Layer 7 of a small transformer language model trained on English Wikipedia (15 layers, counted from 0, width 128). Numbers have three digits each and are written without spaces.
In attention head 0, each number of a token's query is one row of weights dot the token's vector x. The head spreads its attention over the tokens so far by the softmax of query dot key.

Query weights of the head. A number n stands for (n - 500) times 0.001.
q0: 691367356205611527526657545637608431382417557329797597212326227442365456577559434789440677429428366345509457504072601255495393405513410344704447657361622518619383630423703605661562322398673517779762522533575457414569635450347466468557740362577397500545700744328459661469714576585593283469644438487352211292500509596693573205445671596335220491444521261509226598534528500500487665022438
q1: 692467436384611696645425332493790336414287492411649593186255297479372659383562630509456826438529606450297377465309588408571500520331388337847507535513676429454371549701923515541492456500584659797745412359524616306525667504568407489431576301488509496682672442504697504377566504567590187500520618442459410489492445517561546536289560483428262314508477379422436660298526644716389281302435
q2: 492496500475342222487491522394407386632564288462504140726738607452487591280346628538588260261557684386410505508792608461266609496657623360553571486779452359335681600633546304430372576634617307295336534418543581496460455562351521658273440803346586755715541311762496670461552592425418658255470440308469486444294696215555314496621536353674318574521427852274736530668395536415748483615380
q3: 435552559495372361208224543248390339482495542560323351648782597543592390332347625246532345481334603708523688482612429516577800417301505478495393480755672279393835671529640322415269509664382411250280408461626445609354513399456469745285430770455584486638622241692240758481150338360561694267379671300400802543622558326570620430417197384786330514641372867400707609591411500296595578695687
q4: 500632690350651626712496525707713411587549468537693512288419433483294514521424417701476492658663457519615406524487572155433669423592508485826474500431587513432504292618540598542711250492515445732624744582570314376560661458435567625369366327421600703362591736305716577782721429405508417412537571249554322439319589534469462631534517632248243546444330325443227770456609543710621552292188
q5: 588443551548526388468459611526556269582609504512463281391560429525540459467205634433611460439537606508224601582365734537354722532463517349517336320423590471150550479679970330611409520711477438393323608384528480670411687667585391888245613508524504696455500400662533860365492612551549492591375535422372513549439743403543371553475500407542439360579443849326496685678212424580595428222504
q6: 467500500394566698474553283490551730457397562515610578544423633643635753500595516813533435635496686468519492675423258420702484420267367652664514464714514660646671474553556549477715052452424443616517460559689420359574415259457493364470397573443731358519514580453477537623391451589597475632327596334583571428552603523579538615616519665365317704378605468409222721449724635365380471386459
q7: 474648445402058522292366659255428732440479723338393348630744911564903565333688573494582351579329676624605682359632083678775384371233768818284539421588389500937629548505449270335265598216574305265312246395400500173473414321461565384537474515170494669644540280566413402458495313500320753612432641649479800539783581571427646736533368320713590495525545277556777431643550364025447515855621
q8: 403361269640322472450503558497513580400507500655466412584460636699503553503670561425305483476545730593541606393542452642743304553442624528510469427553550441633528418444583539185427493232702419546428503397338490503666361441351561307561748483474432473665428407486364347401432476552449670431292431631455629406507256430601497399359401391377538665477548353493546633497622451391531676705709
q9: 417504473475623541554641471553586478346641565300466263446803333326353443470522333172539553408330424251526484658386413508332700367663496354327607390324446538546522663571598663489759461643544615443402507411606565646580371696623448517489514407697531485697549653400583496548674638634592465571551504355407512527416670534566350296523408534538496652323521581418323507710284170492618532326606
q10: 540415582420421503439618565491580567298621520416348287611618699603537750350483518444596424527559511564357448454496456608490507290283604392483506390390312444708702565556722739538643357623443455523610232400626353490465500353389354547409480510530536346493503611439531396637414361461599238431527518452521443513398721507562517514500447447458274794675458543482253548444410264366503600544358
q11: 585428323487594402541545510259607631602548456537430507493480433590419534338426570652473644455685568591696578582389485721676449473444437574581519559392541444439374316546463428542388493483606562453427785663240683200747408709370569431774418507381330379524308363576419419417444640474414431350612654472427322446517351397379556497489536585664531556443636318485760559507718529571587648425534
q12: 331611763430639335514431417533486514616546384479245354624814550572398899526438523413786542511525463544611523675507337641485556349431478503460539504317543445537507413683550748551653447582363616552536602549493588413448500588515507700521323559407534532536252515324673373568457241617590448573412714500326409414614445493527610639563336374619623605320561693469398496556194359407457633589436
q13: 441490497484433471393649574677453503609538632475574402409375455429516670630445517560348509273374497419348534613666673119471376459458711562562532414547532383240581477386670458612420587401601397438521378383424394543440397559523470465304594416445490733629528477457284462474564581424513616523509388445348416433364595441578441722596590599266324555531431466582396622351426711520625400497503
q14: 532607500594373307370428568617604626313433658518424525415433318554566329682606587614413462504507545621450593353455423432584620392655725689566546726556673427330467331365740385335384552422576544517146381436369465535548483665463537409355560288448402672319493646466321493679439562401482617478556378540279553352518573872492668606426444518356500478297547417572391450472496788411640497341610
q15: 480584504563458617570609642641520484522732533520780540600427485561579474407411579433546601446752528525399631310423799644404609536592623534469488392584639466580431588400816382666450714352791500255466530475467388533549625659518503355467527356668330648418439473472390583530408780532432452524583460592418638531373507604557569413382454622688517278519554482593489659343543437469609576437604
q16: 573357529294571513711378453399542576562445445589447488433537369487458607645554428603497509382394558733543370544535379626522335603419777514621452360448557532510551678567566474534506361444465471437569396360583500482285420487341391608512518597613412624378467560610532530686590434553525390462537533362400643483531764465605256488663381516484453309527422536507555787491500641558641455240491
q17: 457330670546549618496394362533556348572383599425456439333429422562528492566419442627609546319522590459414566704522668520563368744540518493530345671308682456392437562692643483576450331345614428556600372451550390262534548463591517632382536451705409453591566401647541762518442394784489351456678774412354622570647611500596515364339429344239583368751365523458337754721470545436471571264507
q18: 559460422489458597751567454573725511607585441489532546409631590392627561435353506541393595567579674628549310332512513552503518401506647604500392649548442559464427488609469527602371525549527380567391622370460421520665473500506623513368494410506655653406329512400624265428535480497321591480682497497693500466494458536347556609422539554449578515391470332700446491497588536566517663631397
q19: 300609617460422379527490633444493473422540580537438429594590757551660583507507514556513474578521655615584445361701401630493617248425679610514348522539488351675666326413406574473374669470601278457421703425487430395606348573344568537429380708379650653517480538294622440622473407321476611448503558435603400447473413416341517655563419465409234576441395450677625462714511370391722642738463
q20: 465553715434444569889726521610327514368427291265489546479500266446406622413500474696459497358500393570405485493629608380500370555661569503467477553433523518350290607594439510682418424479368500548765263697440347325415568453378652481599448289500347550407347576578493580450675568483400459579559322532550381278281274606526565461526434613236468500353434376647504429262541621555514348381444
q21: 345562634451487585492361454308379593595619638492433566529577845529731666441441443527532524691450854801368540603646482505563843322395483623572300340720530631517669224517438582492538472558307374500302488557644496295530524343513591659257569524372779533391484259539568675512258302416429580559320827445555823668566611718350521500431323457633608529512484640792591592605749556315521694709422
q22: 550524681630507510500441623787520550393446610574396571406493272507510462573614482650606480561593514619537485393581408554597329543476562620594571683571438298433458236437329661435443500483440548648436173479605437546648383409407487338490500437461135605310477635397556383527596434405503549459557467607414668344564294710341413638405525609472401510352312389641618606309700563423586331540473
q23: 625372406757265596567432541398690555414430577552348597559456776428728525523638345521405478684492360617451439353702277673710312463341569490400445460422387435791702387496412535379350573302500429522429426394545448551465325423496468274481485573572401654409392359469550239489387367428406514496456384765686461397642573454552481578512445407566594557569395124772650372478638620248334463730597
q24: 707425354629440358366594529484698661306373591493471798613458504633556373507427409705316392622572470712504577439489403605580537552446511662643353699563592412552580478266546399310347451479530558548357409376479234714567565474444405288585648528565312468366435827455467461425277467668579538460356374579739338310536533551625471418400548504467439558490600262534395478545729585445540538436684
q25: 551564433536654512431571571319485584564765554612481579599575540685497578472416601561500556564580688379372477582446328710425558395670419588506433549309620575633438404528670471534537530448565607432299572715412554435513480635513573528485554503603497264546421447407475521448423581676466371611343621407373539522561528506552547606279548516541592472524686510493583432660577336630472643297773
q26: 418492488411508431258366310466507360453504433683650448318537643428330366458381436554562606462218445518444630688622525487384445589565561465461559350382185662328573378531319579595644522349461446602706574294425293456614640612638461586429556507660508583454435619314519433466485439511856500756534738542550413451489667352556249403570469442601269450482408648512476538592102258598530773265459
q27: 583486193535437417378246717445503500483556559524414700437604466425514641568403541707569637482446588447486462473485374679356652393604403631692568625434607475529457447424387674546490483482270527572472465478363441572419439424341698597370357314293429422500453424371272434326354407765457453725517477521300586419704660777568543637405511259591638686435573575523426347531541493518407707290353
q28: 584418560423683584433543242425330629490465496662475535725521593601406468722547625598663472324450623392628454544244570544387478514424420500449529496467497759629642392485420237787500483375473642393361412463507763282463629628534480500457475343538736239446551373634584391586547652545632452547482412406410504530493460393193562571493656552566611467600761741648418475542797489419475660585472
q29: 611549605421605480522500656630349361605487427583684657580401395510471280497355696421516506721467662552465399509503591544467537418457243530696411608645657348229639216493438423467557472665482402484468500425445398522503556424375614642368580557649357361520661454551490649445438431450360615497436607300395503530497477657263487458399709463339318405622491592379514627503534671580575500455442
q30: 743556755306618473589618655500284456525474434318496318485515407576452454305450548525518380534496586603627512668407691280684386375413634556554599472613576427291458485527672241432490548706702493544592489213664448373305586512469600534515489584421492628485673385704635677602526549475417676409437300762758615603440596778285558683442629539457312318580686365364453617606583504395659372507303
q31: 337537426708481399463491373534596503462485539588538485594664457463612387673638624486611563553665516532506557288404440566613455446478578594623503722535695683404428519494510672475357566571463684485538564626396554521382429690448485593500518398476361522534438585461500340627338528417571491397415477488441646551632443687326686518519397519503708506286607510424380258677513573398441467701653

Each question shows a short text with each token's key, already scaled and adjusted for position as the last token sees it. A number n stands for (n - 500) times 0.0019.

Then comes the last token's vector x. A number n stands for (n - 500) times 0.0075.

0 "a": 495471402495439476487619501272402413524576601454601526502481548518452566480433516538461609465509
1 "f": 510513509688437539562821642433475501612576465472531493608616511687393418394559521521433565550449
2 "f": 465513484673450532608839650438474522594564435475549514612644502720389412402584522520454584544433
3 " C": 491482489619334502617830534484442330423408378514501386418519482703494455447467521513450524609531
4 "or": 569500380479409478595724634337465619419456396416456503485526512691553575512509442425411409472429
x: 342505444321309366446491565380545622431506507471555533560617494530537503693506389521467507289530637569630539526574454515529481456380564547574539604470518480553734529556447440492375494339345535681480592589460579532617525463598469535549557468517462389449549368539505404456615426588410407654456466565573575535408363540548603429454416379504560536402583534397434527565372440625527510507597
Which token does the last token look at most? 2 "f"

0 "8": 479575422511573448595703483379512550537510578570626480643694475636520461466665447609654637411521
1 ",": 503638482526504457526743554520543613648565459597465511474478480636512382287696495714650599488432
2 " and": 453482534637455537493701569517494463498531488704533453504522478595481491435573409573516537558447
3 " was": 472435496678254503418817590549487411629495401530433446391523428632479380370589468631545522432473
4 " g": 452532374438201360611843602348398658553556474478526416405439532672472447460635399465463551605440
x: 610542552353504389476425429506407482446374518699581492414568628547606525444664508469337573526463453494602562425594713597492640613353582706469472542501528552562525474519552497569300477518593407400558472564574349487537575273418679395557596431463490563688552621363531529435516424511523644505465532510464550511509449598589519498556417545431588513443503522448584547600391511395566435467566
Which two tokens does the last token look at most, in order? 4 " g", 3 " was"

0 "t": 473410565590477484574701617357420491488514486413532481571519489707471442477600496574557625575444
1 "s,": 501507533555510465547774627556640573621573453606454551492505477747569431355614495676524542624453
2 " the": 463507661577269346527711705416435414422507408578532537478378515549480472500500382481489479563596
3 " M": 524501518501358497555766528350433488533495452493478411546550511626468481431504481489436562600511
4 "us": 498464583565435377469631587350315537441640572497503430584560519592476472558403414455427723504602
x: 461506472471261553393545375482564445545575536414514609578479593523516408484455603531609470592345379514480482481484570488426618633344378561480432602384425524486361482394526506480393494409434488504601476485500468479543503371418500517554582582445523414457481511308358506655563261576321422430506621649641548466500627487631597608469377504608448488362581622572554395526478324512537437532462
Which token does the last token look at most? 3 " M"

0 "ear": 559523554688302661383826561457461671484608469559552583479464562602358398399558419448522457482431
1 ".": 405512446487491389487905470294404581533725582469533575617674713804529380284614314638568567597454
2 "\n": 348340556586231403540901715331368697535608597515507500459622591690520380390625483443540563508316
3 "\n": 402341535583252408514926753378428686491651650587420498474588591627512411468598427449544529470366
4 "A": 592398534548315438637884789403511607560614361449487477582576492666364475451561528474475493537356
x: 480496570600295332587475449358412487466555408502611448336450560439633526575584478391584589426464546446605567410523391486350390417434559594375463447531510578474438326575547472545430558499478480445541533472473506247523393471408699517501430338486523558455561495559396426588436480456424527501451479534441468482676693429570397546492509475596380449405508439465443539433602484387380455704403
Which token does the last token look at most? 1 "."

0 " |": 567545523637360561475813603421452500407548681464548608370445557530469421596540399542617493557527
1 "\n": 492388533652206497442871681307297562434597607500629611380512614584530364515484429425433573526416
2 "|": 405366478647283492649894699457567496547557737486577586341590538614434348614620484400560517418576
3 " 19": 666669420521383482413682507477453496576428534591441522486568398461502456448417419451423624493586
4 "3": 465423361381507389615788620337477670579436437520541518449643400703521382466634542429548576515496
x: 561513509401523430502402562341469426560398485636568355514512447520654512544539502569477423450569428579469557565573520539518585583449517679389465391445583447492612559526524450479431437549490427346569424617468483451496419357687529537683577623484434392522585512518458600529355489441444543524518553698445607493271659384547466424529362467509566557516358582433615462376439460409503408621493
Which token does the last token look at most? 1 "\n"

0 " P": 497381473596471463601769545438521470427546450559450546484504579598426521489510497516505464532414
1 "re": 496448467480512467590695632357418613482442472470451455618507512611470517563525426518619494517483
2 "m": 483419496669422518515717617457322602526609400463460470617489479583405501435551554492438471505418
3 "i": 519438524531536536537598516488475430471596483472543434491558353528493553519429608486523487572504
4 "er": 324378517561378587558704621468567508561581451496417457449481495526452528567515574558545414579433
x: 616498443510435460493606581379483536538424503531510554519409568371554596482463548555365552293517481522626399386434404423389381376418568528513480589465433382528633488542535756551509417359484587498488509439581358506466405267487561593628519619489384445421538396519493412473600453590640518518459430424530510587592428504510444445456432356329571481437582606507626545579633492317510475477441
Which two tokens does the last token look at most, in order? 1 "re", 0 " P"

0 "f": 587509563687454528673839649414485539565553406474525507598567518749403416429581503528463602548417
1 "ol": 521454529621510605515802639356520635598538425486570556522506515701493422514563649522570577543447
2 "i": 519431504546553545550582475423454404485606486466507486498572385556487591524371578513521494568531
3 "os": 470474513526463503396649566486473493554505537573557591534616469667477459479538529490612649519480
4 " and": 455532550646512528532682549495485434481512488669416427508561513581431536476541415537533524543460
x: 630434539487419653530479579337437602437499547487581387617451571628526423429505459456741549697538434493468450378569522522565373444441506441586428447473462489669549407510458586465451520594556530443496393412425493503456465541507509569451473624525431387477456533515639443513480252490476573509505623453451563518443521719490479506389574659468562521510504443474645554497600557299545493610553
Which token does the last token look at most? 0 "f"

0 " of": 551549471707385651392692610599550410565504407686552478331381481591386403445516447637611596499679
1 " A": 437429575621319602581688600428456423558452318502536572412404562625375428517487509475410487485532
2 "s": 396280632768362602495803750447548558629545400554658515403465479718358375421668517471659601526575
3 "c": 445445492642451520551841573420484449509416389469426453509590417758425385373552585521595488488482
4 "le": 481479480586535565562819598436386640427578503546444537619530505704449446302620497456592607522330
x: 391621467417369546564504490356384464537528496615463518389759658501555487493607499544602541549495598456509502465466373475506336349355447590500578538478526586488497498449376484577542483273464543704529479490469378666526364508580375533469509679513408561434451527518456468406535391396572383498520497503417389551519631588700561511461466456395573553445516427552654646463328538486477456367551
Which token does the last token look at most? 3 "c"

0 "all": 508566465683434557588733606382489524566454502505625492493492436648459480471546433455525540499615
1 ".": 412529422470494374527895485312458611582689569441523583640671699774524371304640328641562572582452
2 "\n": 334349553587248411550897725334408711541627603502516508446620581686515376386626489428548586512316
3 "\n": 391345549585274423528923757377462688500658650572413497463597575633505404459599439435552560477362
4 "==": 435413408491431379558789629327452531386603605439460539571631694519698487591402368484379580457505
x: 436527464373416297503471515386500375493397383576498505593509516348626570444543421538417486503420532466568388390541476488526498531336487567576566395533504631481543470472584534530492417479518580458559411432541754403596556456686410527466361624561559497432430561540411500532563502465496575476662547726616575428572696590483466639634501297445504443549605593446414500623347505343639453348489
Which token does the last token look at most? 0 "all"

0 "g": 633508547682417581573717575468561495525534420487480632482510505667351454491566533485523524638557
1 "es": 609403586624442555502774617363405566531483579426544499489568437659541522511564498482625667613511
2 " was": 458422477689266534427846612585541410630492395522475480435508439659450378370599473648540518484454
3 " l": 529556303536204432515891667466438667526584529518527485372454497619422504406587421505459471540533
4 "a": 589476519579455516552596529271360531506579560461386427498486477528432514519520546532475618371431
x: 430577491607255642425368449496514384538566423409550440390414416547768441408502538413684411493408291412566427565552432497528400342579559524585535497461443488487541496567599517522543534457449588524454388510471523545484360352460464583561496452261514504468538482454541605485576325478468379474595610600459487629568450489604423516439534372472583565428539523511571466583388516535544532514425
Which token does the last token look at most, and with what share of its attention? 2 " was", with about 70%

0 " h": 435354326381348371558909706355425612559592547506428417555499597649471444448592472471550487541431
1 "ad": 538462353575363540524840628512545518613606446461534496344435511654458369299602499527551519528492
2 " be": 389380457603249483454906626474523520644501396502505473475573447701394383502638468556531527522429
3 "en": 393344504643403514591840642388455612435493332412544544514547423821539421477656604525545578560230
4 " a": 457389534626248482566893619435376496493477405477420427372401441517408446514594495430494509532444
x: 651527547460357344456505438440420559638545452416581515366495437578701401605558434577637641508481496492650543318502426570494429368560615463530465426493472495452436378573474388426487579468527299528525497526525624325511497383416534654521582501470468639566589460480452464482386296446513466461396494497493469544562539511507462513535462439401475453317522454421454609454659566443499423595300
Which token does the last token look at most? 0 " h"

0 " the": 550521594597264363485751649374383425455497428591542526366368582555461406451503323448501550577632
1 " s": 480409387515165456454883758474512576531599674593470503389399530590437422477579432407486558565426
2 "im": 554374477543464446596706500455399458565519432368504472557529541599499518353430539431448544645557
3 "il": 423410519670403550473778570393366576487642389578497489492575500604398417422555540361500504621576
4 "ar": 502439442559479479558672537332449550510443377330491527520548483621447577442469542365396467605440
x: 531535457490363349388433542509420426583529423553669551444451465470482671489488530528559637363489429504372623448531501487468597550396580703487399465462377425551512544641484513510366467465491517638465502553568483328504413349540434450482452467486415474422379365373504556504516348635601429501520581641427493380264459509422576453494546509330568596371519573623650543561359427538323471651504
Which token does the last token look at most, and with what share of its attention? 1 " s", with about 30%

0 "y": 632521391471464517553636567367515485513491408332595632535546506608579527560583558568392528467460
1 " in": 588412436704139759404908614752452486536414461638624771365272533599316284413703406559563622474596
2 "s": 379327593717365539561821770422575579592523413521650506489466475776450423455653521500602645618537
3 "ig": 368424509661239526530772609362415650523485480499471475550450500712503421450636497557379589601445
4 "n": 502397490695411500472802587492341404340557465438284494428512436828400382309642518625643620566370
x: 619551535439467587419469468471530670356543406490356438417425536549508578566532594502521540627498627443456328567444409473444443707298641500503607488494380413438473462533309479459492437269602602452601538443536466531529483499449401451462463526465358566486411570535448538503451167511392401414457479478296443551431512423485529543541496327501627429567408456592448455573318505504397615468509
Which two tokens does the last token look at most, in order? 0 "y", 2 "s"

0 "ith": 599479508615326557535765627463599408453557463505526571543450557811443453520632558552399489433450
1 " s": 481404364506157457478906757491538567536606676577487524393393548618421416464598431419490564557420
2 "y": 408387354438434413632706624343516537468487425329568544500521519663588542589578525561347548503455
3 "m": 407444466636384547465752616485372569570564388403400490560458468584408476397592554534450528524455
4 "b": 452490443583414495426784585448445464486630462483443477548603426554377457367529522459493561605468
x: 423475543560539474541425437407614435466574404513526456445366583451542511472447401553526515537522508428534505538515459527394484637384590691456414401457517450450466423531324538544389574401250487543535485379492429563418489386514546145468455449523525620613549482414478457420584230426520488419504559621549477420384650381494428451474494467515667604654511622633467428463571526519440579450579
Which token does the last token look at most? 2 "y"

0 "ro": 499547381425551494530674530416515543579490553307557523583599564606569495476569509533561630471506
1 "i": 518444424501523499535538469484485455574584533400484544479590391510517570475452633491451529562543
2 " b": 542437314471194397524865620341415533533559573504515466481482540567446457454581415365458490574473
3 "is": 394382472516521405522713560466417546684466399506579620521551526682490471393586534510540578528574
4 " |": 451391567584447508586772551491521575486503686488408450462565535593481408616654451549659489486537
x: 499457456400372432548496464615433446535575544395373262524529480546556543466606484542598438454498509483468424373562555542502476587573559427530516401482450554513469556475567438515450540519629337545583401465421471429529513449563541402519488373503573530352393518447545459483805514509626460454505499491542448404450522427491427467489540453464350454515585429562565496445566508418496569457484
Which token does the last token look at most? 2 " b"